Layer 7 of a small transformer language model trained on English Wikipedia (10 layers, counted from 0, width 128).
A neuron adds its activation times its output weights to the MLP's output. To switch it off is to set its activation to zero at one token and run the rest of the model.

Output weights of the MLP neurons that the questions are about. A number n stands for (n - 500) times 0.0013.
n10: 474,537,530,443,502,481,573,487,524,455,556,475,530,522,432,547,398,543,442,488,471,552,453,543,530,630,448,475,509,453,521,505,355,420,544,461,506,454,608,414,436,506,615,564,595,432,425,422,554,435,480,504,454,467,538,533,579,628,575,348,717,463,529,454,416,525,563,381,509,506,505,544,486,482,472,616,527,416,505,452,446,657,471,529,485,554,473,440,540,513,366,524,396,456,525,543,432,587,556,525,493,654,550,528,448,579,561,461,493,314,481,485,557,512,446,491,409,553,478,544,694,464,498,504,552,472,449,553
n17: 552,398,482,475,500,474,407,420,482,407,518,551,681,523,417,552,511,438,463,431,503,534,650,430,367,367,547,341,513,383,458,399,343,291,507,500,500,434,448,485,510,473,440,586,512,463,447,411,452,509,466,658,466,409,527,622,563,646,599,587,591,465,630,407,511,550,591,518,394,604,454,555,558,451,578,411,483,712,535,413,456,497,363,563,401,513,461,532,518,552,484,587,586,519,414,485,517,538,339,447,472,511,452,564,495,520,442,584,428,485,547,607,480,402,495,513,483,535,590,362,579,458,452,449,626,572,556,481
n40: 576,521,423,428,524,472,419,467,436,429,514,543,552,461,498,513,538,454,476,465,455,572,520,539,560,392,483,484,525,567,504,432,465,308,533,523,357,548,542,512,446,502,540,613,562,498,548,506,500,529,431,461,437,419,577,584,590,487,517,445,459,581,522,516,507,418,462,502,443,540,497,433,545,568,525,510,544,609,477,563,579,364,518,690,421,512,623,462,509,544,530,517,494,431,518,492,468,443,403,526,575,633,490,600,469,467,558,542,290,492,369,598,488,532,430,563,475,464,485,465,480,394,451,458,394,585,484,527
n45: 527,525,648,420,553,456,409,490,479,481,429,541,464,592,548,492,519,418,526,548,468,551,504,523,621,403,498,539,624,561,481,480,556,490,519,423,384,413,564,513,498,435,579,422,623,507,448,510,657,548,488,498,555,486,508,472,664,464,470,496,373,528,442,549,479,534,395,596,506,531,548,439,555,468,474,404,553,550,495,474,454,333,466,583,420,559,607,545,502,485,423,530,506,461,613,533,460,462,549,500,372,400,420,570,482,409,326,570,466,494,425,540,515,464,299,456,661,562,596,543,491,541,480,453,440,479,600,538
n73: 448,382,418,462,586,552,560,482,461,646,598,590,558,579,493,523,352,516,621,438,381,505,452,524,497,476,507,507,557,467,467,512,465,561,335,440,319,197,494,476,477,446,473,401,469,558,412,545,319,620,557,429,489,531,429,502,542,378,464,455,518,494,517,526,515,454,473,599,533,409,455,515,421,530,429,531,548,406,647,517,524,542,536,539,422,610,629,476,525,568,509,489,521,496,478,467,368,463,526,476,521,320,412,540,364,410,544,533,397,571,472,511,605,471,658,585,525,335,513,488,527,621,463,519,464,538,483,575
n86: 438,446,370,522,371,359,473,464,478,476,481,545,486,516,383,500,544,401,571,486,658,514,461,461,451,459,440,450,506,545,496,572,509,468,536,550,536,566,408,369,434,398,469,418,624,498,484,377,498,458,257,628,534,351,430,475,486,519,462,543,572,360,553,506,442,638,401,564,524,579,624,481,505,407,603,469,560,424,644,534,470,483,495,603,448,531,565,460,481,520,611,487,395,560,573,507,477,481,369,620,531,408,471,523,534,488,459,418,621,387,490,524,421,382,598,558,486,542,508,502,548,511,609,674,530,448,313,569
n99: 481,464,603,489,510,599,572,457,489,519,357,506,442,479,526,458,681,584,602,587,608,448,518,540,450,460,539,519,459,653,605,608,431,446,533,546,446,687,590,530,427,624,460,628,465,510,504,547,418,516,399,401,517,458,602,450,529,579,557,427,454,431,529,500,479,498,518,461,492,506,570,481,484,597,625,470,544,557,435,508,426,343,526,646,334,512,395,534,561,507,523,544,567,513,526,618,508,368,542,636,352,579,554,511,452,557,366,399,411,491,408,477,528,572,400,514,362,603,488,521,585,680,471,570,512,463,458,556
n109: 430,511,548,478,422,619,550,500,502,568,454,502,474,504,518,602,425,456,525,528,564,545,511,413,529,509,478,472,504,447,485,457,445,548,498,614,420,520,504,521,411,502,454,505,489,409,498,459,504,467,472,365,410,542,454,509,489,695,485,335,472,622,594,546,534,558,625,527,388,506,356,533,633,442,447,433,502,411,522,464,588,562,529,445,517,447,414,418,477,584,498,421,589,515,450,488,551,618,513,366,545,587,504,350,566,502,590,527,365,694,632,492,600,400,382,364,465,403,336,554,326,544,533,439,478,565,408,562
n134: 437,572,505,551,564,540,462,549,498,389,292,398,491,429,453,585,541,597,572,448,545,555,429,516,480,465,402,514,582,456,488,458,388,411,362,485,542,611,498,535,476,640,618,568,521,694,432,596,406,513,696,707,455,429,534,486,553,552,579,430,733,560,602,593,428,526,500,544,516,518,450,469,545,520,610,547,409,520,668,527,456,695,458,603,480,522,527,471,548,441,425,615,510,493,516,547,433,460,482,492,446,562,371,507,585,397,440,448,523,301,396,475,548,523,649,580,520,461,410,537,462,484,479,495,519,559,491,607
n153: 508,470,446,575,493,592,583,560,562,443,496,425,484,425,577,427,515,425,441,642,456,431,558,438,483,504,516,713,484,497,579,456,557,508,461,413,485,602,513,563,572,488,495,455,539,503,432,485,516,443,200,433,395,517,396,622,530,524,496,511,440,521,467,522,466,456,525,530,549,512,500,541,446,441,435,506,431,540,429,474,463,491,409,665,425,496,488,473,597,519,535,513,588,357,595,531,402,477,542,428,422,339,516,488,581,449,502,515,746,502,541,523,533,571,312,491,571,465,494,493,498,564,558,470,572,455,537,362
n157: 464,598,456,424,496,514,391,519,436,543,467,419,414,519,642,391,550,457,447,376,591,408,436,606,387,495,613,546,439,399,461,413,446,595,578,390,530,672,357,395,631,546,433,581,551,427,521,542,526,612,534,537,688,494,429,465,423,591,512,474,579,527,490,482,532,366,443,437,387,542,350,454,599,391,576,537,511,509,494,552,521,416,512,347,405,432,408,578,482,642,578,549,634,331,657,505,507,401,642,452,413,463,615,606,450,466,519,520,480,626,445,495,520,498,627,548,546,454,529,519,617,528,562,507,393,564,545,504
n164: 451,488,464,387,514,444,464,607,510,358,582,502,493,518,533,564,545,392,526,620,454,615,466,485,558,508,462,600,571,370,435,594,495,581,490,629,451,494,653,462,482,524,509,638,505,421,373,483,495,481,601,383,549,509,617,566,320,296,569,422,504,578,421,495,461,348,461,396,630,385,595,431,404,534,521,524,514,374,557,641,441,591,618,33,412,590,619,521,476,458,350,534,448,530,538,556,505,558,542,514,491,669,519,423,607,548,661,500,428,375,466,510,543,528,429,397,392,380,462,551,618,497,565,745,638,626,548,511
n189: 487,428,300,478,424,432,373,531,524,517,568,424,543,512,529,575,583,613,420,535,445,539,584,604,481,534,412,476,546,425,354,639,394,458,479,493,625,480,466,625,525,512,459,523,451,536,559,622,536,485,702,583,384,432,341,435,498,575,421,514,496,676,457,417,439,443,419,528,680,531,525,483,500,532,600,438,585,411,513,517,677,473,482,642,435,483,415,498,334,491,477,451,566,451,553,540,558,512,504,483,479,443,500,439,529,411,378,461,400,623,378,572,370,525,504,535,634,502,567,502,476,442,514,437,448,446,509,474
n206: 482,565,615,387,442,432,512,527,423,496,465,578,472,516,514,459,586,566,502,418,686,536,525,498,502,601,504,530,511,547,524,539,547,470,488,641,428,659,510,430,510,582,423,519,415,495,487,523,555,542,594,491,562,479,534,439,492,429,537,563,424,486,595,539,538,454,435,512,506,450,414,535,487,454,483,558,492,486,508,510,592,296,475,590,514,661,360,462,447,373,517,611,467,557,508,584,422,407,575,504,559,401,466,393,597,432,456,394,314,487,543,506,609,541,676,368,314,427,471,575,560,496,517,498,549,461,541,495
n235: 457,536,504,494,471,512,482,506,338,539,535,451,624,460,465,533,509,564,554,602,421,502,422,398,367,496,525,526,484,381,466,434,377,478,599,551,508,563,535,477,535,500,408,437,496,536,400,468,518,487,734,393,452,425,438,438,464,679,627,495,662,522,420,460,576,482,545,443,556,584,542,542,506,489,554,476,625,522,468,430,491,555,547,271,498,449,485,558,480,519,515,441,476,500,586,451,480,348,535,394,559,423,559,496,473,502,526,494,329,599,390,537,559,439,508,464,455,437,592,510,521,444,465,414,565,571,564,541
n242: 371,619,553,522,441,580,494,465,423,581,601,568,490,482,341,502,538,468,521,406,549,465,556,355,508,454,382,402,545,472,518,479,548,448,446,502,505,490,528,512,477,253,406,636,577,415,475,625,428,404,419,403,550,474,455,427,491,503,393,388,584,500,565,474,438,475,490,548,573,610,440,470,400,354,599,476,397,553,464,522,500,250,525,483,478,530,618,519,613,412,530,522,502,480,536,440,515,475,608,583,458,588,487,464,468,364,435,572,463,560,404,586,394,566,277,500,638,615,464,502,470,575,449,554,425,493,391,470

Each question names a token from some text and the token that comes next. It shows the activations a of the neurons there, in the order above. A number n stands for (n - 500) times 0.025.

Then comes g, the gradient of the next token's log-probability with respect to the MLP's output, scaled to length 1. A neuron's effect is roughly proportional to its activation times (output weights . g). A number n stands for (n - 500) times 0.00076.

"t", then " had"
a: 515,498,509,451,489,512,507,524,427,556,518,509,495,497,375,519
g: 538,384,248,626,271,459,327,661,603,572,363,740,346,576,450,508,519,465,428,472,357,470,446,731,712,429,536,399,565,479,515,449,573,579,564,387,346,463,641,465,480,499,640,408,765,646,647,624,595,492,514,288,271,440,582,576,454,578,458,645,412,430,695,331,693,507,501,581,371,574,656,257,619,502,598,589,641,614,455,372,315,432,437,456,512,298,519,556,537,447,571,433,437,561,605,379,191,399,456,656,417,500,419,496,581,470,397,621,537,541,507,507,371,657,554,476,280,670,317,572,477,552,532,544,454,697,661,492
Which two neurons, each switched off alone, lower its probability most, in order? n235, n134

"\"", then "\n\n"
a: 497,505,508,518,500,325,497,513,501,492,503,758,490,492,514,503
g: 621,497,347,576,465,347,454,445,661,272,613,563,630,487,383,502,508,380,483,572,446,401,670,745,505,375,421,645,478,690,683,647,535,489,489,387,453,396,434,646,564,634,349,603,527,419,580,665,620,486,516,564,530,559,555,607,217,503,500,596,632,203,612,464,575,275,349,530,417,688,460,622,514,621,481,440,564,516,440,461,437,727,621,420,630,440,392,402,405,582,396,643,247,421,463,535,560,838,628,451,511,538,566,377,499,357,380,399,653,670,553,378,723,456,565,396,622,571,487,713,539,423,581,442,591,612,658,593
Switching off which neuron hurts the next token most? n164

"s", then " ("
a: 482,493,500,504,527,519,490,512,502,611,512,494,499,505,397,505
g: 534,612,429,350,591,549,574,446,304,402,451,637,681,403,238,475,526,576,545,373,634,322,398,663,551,474,398,451,476,522,470,425,648,341,176,466,526,396,547,509,261,275,388,533,543,487,339,468,536,598,508,480,575,374,329,449,705,573,270,242,492,480,347,691,457,513,537,759,463,351,518,494,330,713,485,692,511,481,540,516,550,654,688,448,448,666,528,528,684,678,506,369,587,414,394,552,535,577,521,464,484,614,383,386,428,545,419,557,493,603,447,433,604,455,511,550,401,239,441,804,573,337,381,479,544,582,522,470
Switching off which neuron hurts the next token most? n73

" Cho", then "rus"
a: 893,503,489,494,490,521,503,500,491,498,500,521,505,525,520,536
g: 527,373,433,481,510,413,739,568,627,403,553,413,431,210,455,706,401,549,628,407,718,624,562,593,624,549,596,737,452,599,529,439,409,576,439,549,505,494,638,348,540,609,613,537,574,518,271,503,669,579,447,778,692,602,378,453,348,488,626,324,494,554,550,595,514,612,759,715,546,522,464,474,637,500,388,593,551,249,472,560,529,295,410,520,446,436,299,440,671,754,584,488,328,489,582,284,352,607,416,658,701,545,390,488,442,522,428,472,453,369,542,521,400,521,611,591,513,281,630,531,501,693,493,409,441,451,396,597
Switching off which neuron hurts the next token most? n10

" Rosa", then "rio"
a: 791,505,515,502,501,492,506,504,495,478,536,510,498,513,479,561
g: 643,576,363,725,503,555,573,531,582,487,422,338,617,564,577,747,582,648,509,358,659,566,702,675,657,667,348,601,543,406,493,665,439,536,471,396,482,491,797,236,401,538,497,695,164,643,378,641,592,524,505,470,607,446,365,555,394,571,518,288,574,474,411,531,278,428,709,583,604,596,447,498,518,354,535,375,318,579,404,713,550,346,426,496,455,618,404,619,591,570,473,670,418,601,526,587,352,444,441,622,569,427,522,600,613,527,582,623,613,558,777,543,501,615,642,475,490,512,685,524,576,380,509,616,413,417,539,567
Switching off which neuron hurts the next token most? n10

"nel", then "l"
a: 553,484,518,506,513,500,459,496,494,540,486,502,449,22,392,497
g: 215,586,505,432,590,326,689,688,442,585,541,472,331,452,423,393,604,476,383,583,461,471,223,743,625,589,671,442,499,441,525,372,500,429,499,677,509,598,246,653,619,488,522,429,616,476,530,624,557,491,494,667,737,136,506,414,396,470,596,519,590,434,663,438,452,269,482,392,581,461,493,396,451,276,448,527,451,589,341,531,670,504,552,386,690,614,418,467,506,472,346,331,496,403,387,432,383,574,361,336,567,538,301,489,530,455,626,352,467,480,456,729,411,445,570,361,477,571,640,725,428,567,426,411,540,655,440,612
Which neuron, switched off, raises the next token's probability most? n206

" Wolf", then " |"
a: 483,509,521,512,507,498,592,490,508,500,499,506,506,432,487,479
g: 613,565,525,535,657,538,579,466,520,447,748,586,623,354,311,492,638,512,534,616,151,354,333,402,620,481,546,611,417,643,465,295,467,513,588,422,500,393,458,571,546,898,395,433,563,439,666,578,385,658,365,438,326,614,590,653,441,647,591,417,456,314,599,442,668,587,550,525,639,487,611,574,629,718,307,611,537,424,380,462,465,690,584,743,426,521,520,608,341,770,611,433,482,591,344,566,446,520,608,567,397,412,408,555,496,392,442,448,430,659,581,444,367,597,449,593,507,448,620,714,551,426,507,632,428,597,593,488
Which two neurons, each switched off alone, lower its probability most, in order? n206, n99

"ald", then "ine"
a: 488,405,520,500,509,491,550,499,432,521,91,489,457,148,513,513
g: 746,439,435,523,583,389,330,533,405,386,376,707,505,542,553,366,557,830,478,530,605,478,449,505,470,455,674,669,298,551,497,592,510,545,524,375,409,459,614,495,527,479,696,353,367,453,508,435,456,426,544,683,615,603,388,310,512,394,516,600,556,593,413,377,454,358,600,547,538,433,606,675,420,634,375,545,558,461,173,603,407,296,355,404,565,476,509,578,348,302,198,485,359,665,498,488,451,487,678,459,656,605,590,344,460,648,583,721,574,424,353,569,300,594,510,270,464,551,331,556,526,401,691,453,519,507,446,646
Which two neurons, each switched off alone, lower its probability most, in order? n157, n17

" Mary", then "'"
a: 613,500,502,498,493,458,458,510,496,497,495,490,475,494,510,334
g: 493,669,384,500,541,555,535,472,458,271,247,629,662,381,573,343,479,523,308,585,628,594,455,667,365,571,299,189,700,430,589,214,423,455,557,488,380,205,552,544,432,444,566,338,366,633,329,536,594,525,578,433,523,479,336,599,424,444,474,649,587,452,417,438,518,404,479,516,523,570,294,451,447,625,658,454,441,443,615,520,339,545,579,481,688,474,474,657,422,485,491,399,459,508,611,679,542,623,558,611,213,370,566,305,415,659,699,573,501,335,613,323,663,411,675,367,555,450,527,411,527,421,390,528,599,451,601,561
Which two neurons, each switched off alone, lower its probability most, in order? n242, n10

"oth", then "y"
a: 486,490,529,496,524,495,483,512,476,510,485,504,255,128,473,492
g: 581,586,325,533,718,559,628,166,608,317,654,674,486,460,677,493,535,618,579,479,631,524,617,482,738,581,645,591,369,442,522,490,571,584,410,455,402,654,532,519,574,572,563,563,517,460,364,426,608,709,550,532,503,430,452,511,699,539,459,554,605,430,411,424,454,503,583,383,503,510,478,463,484,512,498,518,127,678,466,439,580,409,576,504,470,476,417,545,623,522,560,506,408,337,487,454,458,317,586,424,411,310,455,655,418,747,563,508,568,349,658,179,125,510,723,392,593,570,591,426,551,587,413,518,563,343,727,536
Switching off which neuron hurts the next token most? n189

"re", then ")"
a: 519,510,506,517,496,545,454,482,412,500,509,518,449,504,456,485
g: 456,493,578,470,414,624,329,355,419,329,703,685,622,496,379,345,499,436,534,441,290,411,492,588,538,519,455,751,203,647,524,355,669,638,557,389,399,605,417,488,444,779,367,360,472,535,627,604,483,553,427,663,548,635,436,554,479,464,447,327,489,393,619,497,672,282,491,533,497,549,659,302,498,631,302,626,495,409,599,586,540,423,689,579,275,453,502,543,363,752,416,537,327,632,402,535,413,430,644,286,591,445,617,594,505,523,285,585,536,543,555,566,509,691,380,472,402,549,447,665,391,608,634,641,380,601,551,515
Switching off which neuron hurts the next token most? n134

"ft", then "ania"
a: 506,486,526,490,498,505,481,499,501,620,492,527,415,284,493,522
g: 433,409,552,382,409,476,322,525,414,457,487,546,709,266,405,520,336,577,510,454,625,403,553,485,328,479,648,562,557,455,647,455,755,617,593,318,446,559,765,307,439,471,687,624,496,591,696,623,469,714,489,316,369,619,516,289,490,452,289,536,469,491,582,415,610,449,642,705,616,455,638,534,583,518,463,579,522,534,256,731,309,499,532,434,444,488,489,543,421,232,403,391,477,370,375,403,282,534,628,576,562,555,607,513,448,519,743,605,577,617,537,429,608,547,481,720,565,492,501,564,561,391,537,583,522,327,225,558
Switching off which neuron hurts the next token most? n189

" staff", then " in"
a: 485,503,579,501,499,501,474,498,504,629,519,495,506,507,421,521
g: 526,438,585,550,605,405,545,514,550,356,424,618,322,707,517,540,385,587,419,461,285,577,669,460,481,477,632,612,288,557,521,457,351,581,419,298,452,479,439,419,357,594,303,618,498,609,409,479,335,509,436,456,512,501,454,568,727,522,327,571,556,424,506,537,536,519,797,450,502,575,491,409,614,448,372,573,776,756,415,383,398,476,561,557,652,456,455,374,466,598,381,306,414,373,400,395,409,330,423,592,372,407,333,393,758,465,282,450,637,415,501,529,291,525,423,321,475,263,569,296,540,401,679,375,580,737,395,485
Switching off which neuron hurts the next token most? n153

"\n ", then "R"
a: 494,527,500,511,500,502,500,405,512,500,497,477,495,484,598,491
g: 703,530,470,546,454,641,423,439,489,254,564,658,378,529,596,677,451,523,475,606,530,437,426,595,613,441,379,558,437,657,669,534,563,471,628,279,458,320,263,383,450,477,330,602,537,462,467,383,539,692,585,462,664,581,582,501,478,594,520,580,478,293,531,650,446,349,527,527,364,789,507,602,420,526,377,459,433,362,612,620,448,317,567,437,437,500,453,641,365,403,676,442,517,730,518,430,325,647,577,625,618,550,723,415,465,571,531,405,649,224,454,420,189,593,589,477,512,699,247,692,567,517,668,482,531,478,598,446
Switching off which neuron hurts the next token most? n109

" and", then " Sul"
a: 634,500,500,485,507,502,502,490,505,485,524,469,494,493,408,489
g: 461,463,360,535,572,659,291,498,336,316,578,399,558,566,473,623,522,478,494,416,617,633,589,509,475,479,512,533,410,624,541,676,754,613,564,590,456,489,620,622,313,525,561,561,402,459,439,436,234,685,506,433,571,591,818,237,462,483,442,602,484,429,671,367,724,496,510,491,372,437,378,470,468,339,457,614,511,558,418,452,630,685,422,448,630,500,710,508,553,381,535,677,431,419,342,609,362,314,436,587,586,397,321,539,433,504,137,523,479,584,413,595,561,338,492,540,607,486,685,491,463,507,282,401,622,706,275,447
Which neuron, switched off, raises the next token's probability most? n10

"on", then " to"
a: 478,428,459,494,507,495,462,505,374,575,428,501,472,498,405,514
g: 482,334,626,632,520,485,540,617,492,822,582,320,699,509,617,581,341,617,373,523,531,430,446,531,476,248,504,380,632,489,680,737,590,673,634,514,639,639,417,394,567,626,589,403,630,346,381,403,713,412,432,456,413,574,460,356,339,574,482,568,451,468,839,442,446,537,359,445,602,562,326,751,371,602,540,442,378,400,446,394,667,395,362,540,484,613,592,478,675,671,544,513,382,701,634,496,527,282,384,632,398,418,538,482,415,503,622,479,491,395,557,489,661,597,455,591,688,484,570,592,410,524,512,310,551,585,658,459
Switching off which neuron hurts the next token most? n134

" (", then "Dr"
a: 500,519,504,500,486,479,497,498,507,497,509,494,495,495,444,501
g: 654,391,368,434,531,441,347,703,524,617,543,384,412,593,409,404,548,512,599,568,452,431,503,431,533,611,338,440,674,600,445,588,618,400,531,413,491,599,447,331,644,394,465,484,415,350,605,357,371,399,546,546,536,623,496,472,490,482,634,529,508,323,444,554,410,664,420,506,442,527,372,461,577,524,838,286,312,578,572,710,527,508,547,434,754,779,517,318,387,454,577,542,453,405,591,519,233,330,338,634,617,392,434,459,536,522,400,317,405,451,612,670,252,428,536,684,466,548,348,609,715,417,218,646,519,588,353,488
Switching off which neuron hurts the next token most? n235

"k", then " impr"
a: 479,444,509,511,493,502,508,507,479,512,494,497,460,513,423,517
g: 517,419,442,518,616,579,477,569,632,557,379,463,356,721,355,552,534,339,411,564,463,608,443,524,384,478,349,609,308,493,371,410,476,486,403,379,543,518,337,453,752,467,582,606,636,597,354,543,473,519,468,374,218,545,334,501,661,554,224,537,429,306,604,440,194,602,681,426,508,446,554,354,338,450,405,484,560,405,647,547,365,423,362,522,584,530,353,445,473,552,439,508,410,384,421,332,382,377,368,581,405,432,385,632,630,627,437,305,461,546,355,504,425,334,507,460,416,411,509,244,462,525,647,641,397,872,355,397
Which neuron, switched off, raises the next token's probability most? n17

"bar", then "ito"
a: 606,510,507,505,640,503,319,506,510,490,473,510,497,505,513,498
g: 492,339,353,596,578,452,187,677,540,564,704,620,478,446,509,469,364,526,453,541,520,618,562,502,463,660,720,519,564,485,561,430,438,561,311,692,564,319,590,454,237,413,757,427,158,419,494,665,510,377,619,436,481,832,416,480,557,496,607,434,660,511,671,486,501,629,345,640,374,336,495,576,612,350,446,478,449,418,334,574,554,424,558,374,459,499,496,638,294,523,268,427,270,474,507,383,474,761,277,561,506,647,369,548,539,575,644,634,520,553,478,477,534,466,534,473,456,414,500,522,574,386,500,616,458,600,436,428
Switching off which neuron hurts the next token most? n99

",", then " Broadway"
a: 521,518,495,607,501,502,549,500,511,478,519,500,501,515,416,502
g: 560,616,408,376,394,540,607,655,571,671,537,361,561,419,478,361,342,675,276,391,441,528,596,646,505,570,503,584,513,396,735,669,423,382,564,530,515,512,341,355,621,512,638,438,449,336,543,115,289,467,467,491,484,543,449,456,463,456,608,650,410,525,287,445,638,391,629,600,671,498,435,186,569,466,612,329,333,187,668,450,691,449,586,556,552,567,361,565,545,405,492,520,560,490,624,421,540,533,609,500,707,601,584,547,663,493,329,326,367,540,535,507,640,592,488,663,600,709,506,328,531,528,472,577,435,620,522,474
Which neuron, switched off, raises the next token's probability most? n45

"ker", then "ley"
a: 491,480,522,498,498,498,513,483,508,485,508,501,463,405,489,520
g: 509,361,450,354,554,244,509,408,520,585,447,410,617,652,700,375,441,528,397,418,655,569,434,687,347,463,394,356,559,365,611,544,340,400,512,612,409,477,761,398,673,387,600,618,626,554,461,360,524,393,522,330,667,519,469,507,445,494,334,583,559,580,325,644,256,571,499,517,560,376,183,464,777,522,770,432,490,458,366,395,364,562,598,363,348,487,504,551,502,325,459,454,604,484,701,565,449,450,588,688,558,487,798,550,384,630,534,632,730,453,605,429,570,523,506,533,520,724,584,486,392,515,539,492,484,444,627,584
Switching off which neuron hurts the next token most? n206

" version", then " published"
a: 497,485,528,501,501,511,436,499,523,520,508,490,511,489,249,523
g: 491,768,648,558,656,238,590,616,617,543,347,554,455,589,402,193,417,528,512,497,489,398,517,441,445,386,234,428,554,461,530,493,478,504,440,481,510,510,442,448,568,667,338,486,578,481,456,577,656,558,467,512,262,639,354,351,661,485,295,643,414,346,514,463,471,582,543,629,336,561,579,475,548,569,337,576,640,630,463,404,362,526,417,578,609,575,370,355,528,597,564,497,425,392,277,388,344,590,651,715,439,366,492,535,650,537,556,444,430,509,383,644,232,400,464,654,448,475,240,306,500,752,365,482,290,602,396,460
Switching off which neuron hurts the next token most? n235

" into", then " a"
a: 495,496,750,688,501,512,512,504,517,501,493,483,500,493,444,508
g: 512,612,596,393,517,361,683,392,272,458,696,429,698,877,521,553,504,522,644,573,562,418,485,512,446,404,635,402,648,559,432,376,383,538,520,332,378,363,326,542,381,731,483,594,432,375,372,530,678,486,578,491,453,391,450,714,663,544,564,578,448,500,502,504,650,385,401,366,518,537,729,531,335,713,720,272,681,544,478,581,545,444,550,574,395,650,523,550,455,724,401,427,554,378,576,422,456,585,571,630,403,494,476,426,714,488,584,506,629,202,613,557,604,550,410,451,494,641,296,537,537,598,576,508,454,474,615,708
Switching off which neuron hurts the next token most? n45

"na", then "gh"
a: 514,428,525,490,476,479,462,497,524,486,493,501,533,503,417,491
g: 295,539,424,542,557,560,314,599,432,601,438,358,340,459,501,555,493,589,376,351,510,533,603,582,368,555,425,435,510,409,493,524,516,393,556,604,424,363,490,376,375,358,518,532,362,506,563,515,298,207,602,323,478,533,355,557,443,488,459,591,624,584,526,415,546,569,400,415,340,229,162,459,489,481,602,386,548,466,518,496,611,427,334,309,452,494,544,538,542,243,505,691,527,493,514,638,580,267,540,392,531,561,706,577,208,605,195,696,596,694,431,397,503,695,632,537,581,768,441,579,456,503,564,427,385,436,473,352
Switching off which neuron hurts the next token most? n189

"\n\n", then "Se"
a: 498,499,518,511,499,293,497,516,507,497,504,717,487,520,525,504
g: 495,612,525,592,309,512,385,645,712,385,139,510,678,417,318,182,646,378,363,557,552,483,542,437,368,545,552,630,472,426,519,671,463,558,564,649,686,563,534,482,604,440,636,491,496,482,474,415,443,674,535,347,605,450,379,518,543,412,397,609,538,328,626,537,429,548,541,386,423,598,585,525,502,342,486,668,344,515,574,753,470,489,482,393,510,499,534,424,289,371,449,471,620,443,573,404,614,301,567,658,491,602,652,349,466,407,323,435,498,418,508,746,516,349,508,476,603,440,499,663,633,403,343,314,289,615,289,291
Switching off which neuron hurts the next token most? n164

"ar", then "."
a: 495,506,579,442,483,497,461,507,541,472,473,503,472,485,501,501
g: 368,326,229,322,330,605,441,482,665,325,506,377,608,556,391,588,417,624,692,353,469,622,400,532,573,516,458,678,432,410,472,315,375,541,565,410,437,672,585,466,261,471,375,450,491,462,715,710,410,507,546,716,343,637,568,471,521,394,428,428,610,286,475,338,489,473,552,547,557,467,670,362,609,551,637,743,653,592,372,547,459,650,641,451,352,477,370,533,364,305,595,622,615,536,394,401,456,605,457,413,557,550,521,586,462,405,337,450,478,532,456,504,207,418,572,332,406,452,472,754,423,417,610,412,551,527,696,356
Switching off which neuron hurts the next token most? n45

" used", then " by"
a: 581,481,707,443,507,510,499,512,517,487,511,475,490,492,502,496
g: 772,548,536,524,372,276,374,462,334,316,497,654,285,564,591,375,528,414,219,557,456,376,528,514,413,543,321,564,745,558,423,498,426,475,455,462,440,538,584,523,768,368,506,653,289,668,494,717,329,516,488,458,687,537,605,470,684,501,462,340,515,707,452,403,296,323,340,550,682,648,505,428,602,469,433,532,544,638,604,574,597,546,660,526,453,458,562,614,458,486,276,478,413,537,533,521,353,811,477,588,483,559,582,345,355,299,386,484,501,460,373,384,484,421,539,621,474,517,661,498,451,530,407,526,590,396,378,692
Which neuron, switched off, raises the next token's probability most? n45

"ita", then "nic"
a: 610,499,484,500,519,508,458,503,488,504,489,521,496,488,478,515
g: 623,363,611,565,523,279,530,505,625,519,431,492,635,391,422,635,421,486,576,664,470,445,393,536,316,561,317,595,439,659,464,596,587,552,546,565,399,517,601,366,822,389,324,571,507,533,348,721,578,760,434,549,649,457,563,474,349,369,260,328,510,485,380,629,420,438,485,502,409,443,651,657,683,604,469,656,525,444,375,619,351,592,603,460,480,476,580,497,537,624,697,524,421,444,479,556,275,593,578,582,546,629,321,543,524,540,428,403,468,747,552,692,501,254,459,481,566,298,662,196,411,440,465,591,567,404,564,675
Which neuron, switched off, raises the next token's probability most? n10

" |", then " Ni"
a: 497,525,495,524,492,500,501,496,503,488,508,504,511,497,500,500
g: 486,380,368,699,551,660,374,438,566,652,345,291,665,667,529,475,528,497,571,556,394,484,547,468,585,515,501,486,608,539,606,435,454,399,615,594,308,577,699,583,420,442,390,496,342,535,480,504,226,399,440,484,716,407,718,499,507,488,538,501,504,608,750,619,570,337,457,620,351,361,485,589,544,556,452,464,499,566,409,636,525,490,793,562,707,585,720,501,589,496,582,487,408,469,276,550,531,265,342,496,812,493,279,520,332,408,352,380,445,505,582,493,450,325,444,806,432,604,509,403,638,426,438,601,692,509,544,484
Switching off which neuron hurts the next token most? n17

" Den", then "is"
a: 584,441,507,485,451,485,452,499,485,481,505,516,486,504,493,505
g: 556,155,577,419,478,438,289,522,336,469,699,362,512,752,517,534,467,739,427,576,482,234,623,446,546,381,360,286,523,524,537,755,447,505,437,310,423,341,428,546,481,510,503,478,627,234,627,312,300,233,465,618,507,621,704,463,486,452,643,464,520,426,577,390,408,615,464,603,600,487,551,614,322,497,563,557,499,553,347,459,494,376,759,528,277,414,546,552,665,548,457,593,492,418,535,517,385,541,439,480,570,370,554,450,449,536,391,487,398,615,529,479,293,514,400,616,429,418,213,556,571,406,459,407,546,478,432,316
Which neuron, switched off, raises the next token's probability most? n17

"\n\n", then "-"
a: 495,503,505,512,500,334,498,524,508,495,505,714,488,506,528,507
g: 785,508,494,527,665,460,614,400,457,595,429,501,561,485,653,509,568,540,275,414,325,501,433,716,603,554,437,385,326,568,379,488,379,502,344,618,636,578,566,571,434,610,604,492,422,656,544,655,519,511,418,355,413,446,474,597,331,439,368,505,429,629,449,338,712,420,534,461,638,588,462,606,350,158,463,298,528,463,547,157,444,602,418,680,481,578,545,693,597,482,386,455,575,662,427,523,726,614,567,451,371,655,321,494,502,531,429,480,623,513,506,439,667,395,422,511,363,496,373,197,469,500,427,562,442,630,728,338
Which neuron, switched off, raises the next token's probability most? n164

" a", then " use"
a: 646,513,333,335,515,497,508,490,517,483,516,502,582,496,425,489
g: 403,353,495,580,592,441,566,523,511,507,502,339,332,380,636,552,425,550,578,563,624,495,425,235,611,577,579,512,444,591,546,593,707,476,560,564,754,394,628,435,589,604,616,273,441,433,426,648,448,519,411,687,482,440,596,462,600,475,542,518,514,404,513,594,441,472,619,326,502,613,533,351,439,422,486,452,627,654,358,366,637,615,685,650,570,278,497,642,886,243,414,383,567,438,513,615,329,585,583,553,560,628,786,706,483,555,707,462,468,372,451,553,367,407,513,588,573,439,574,411,703,464,318,482,729,545,479,329
Which two neurons, each switched off alone, lower its probability most, in order? n10, n45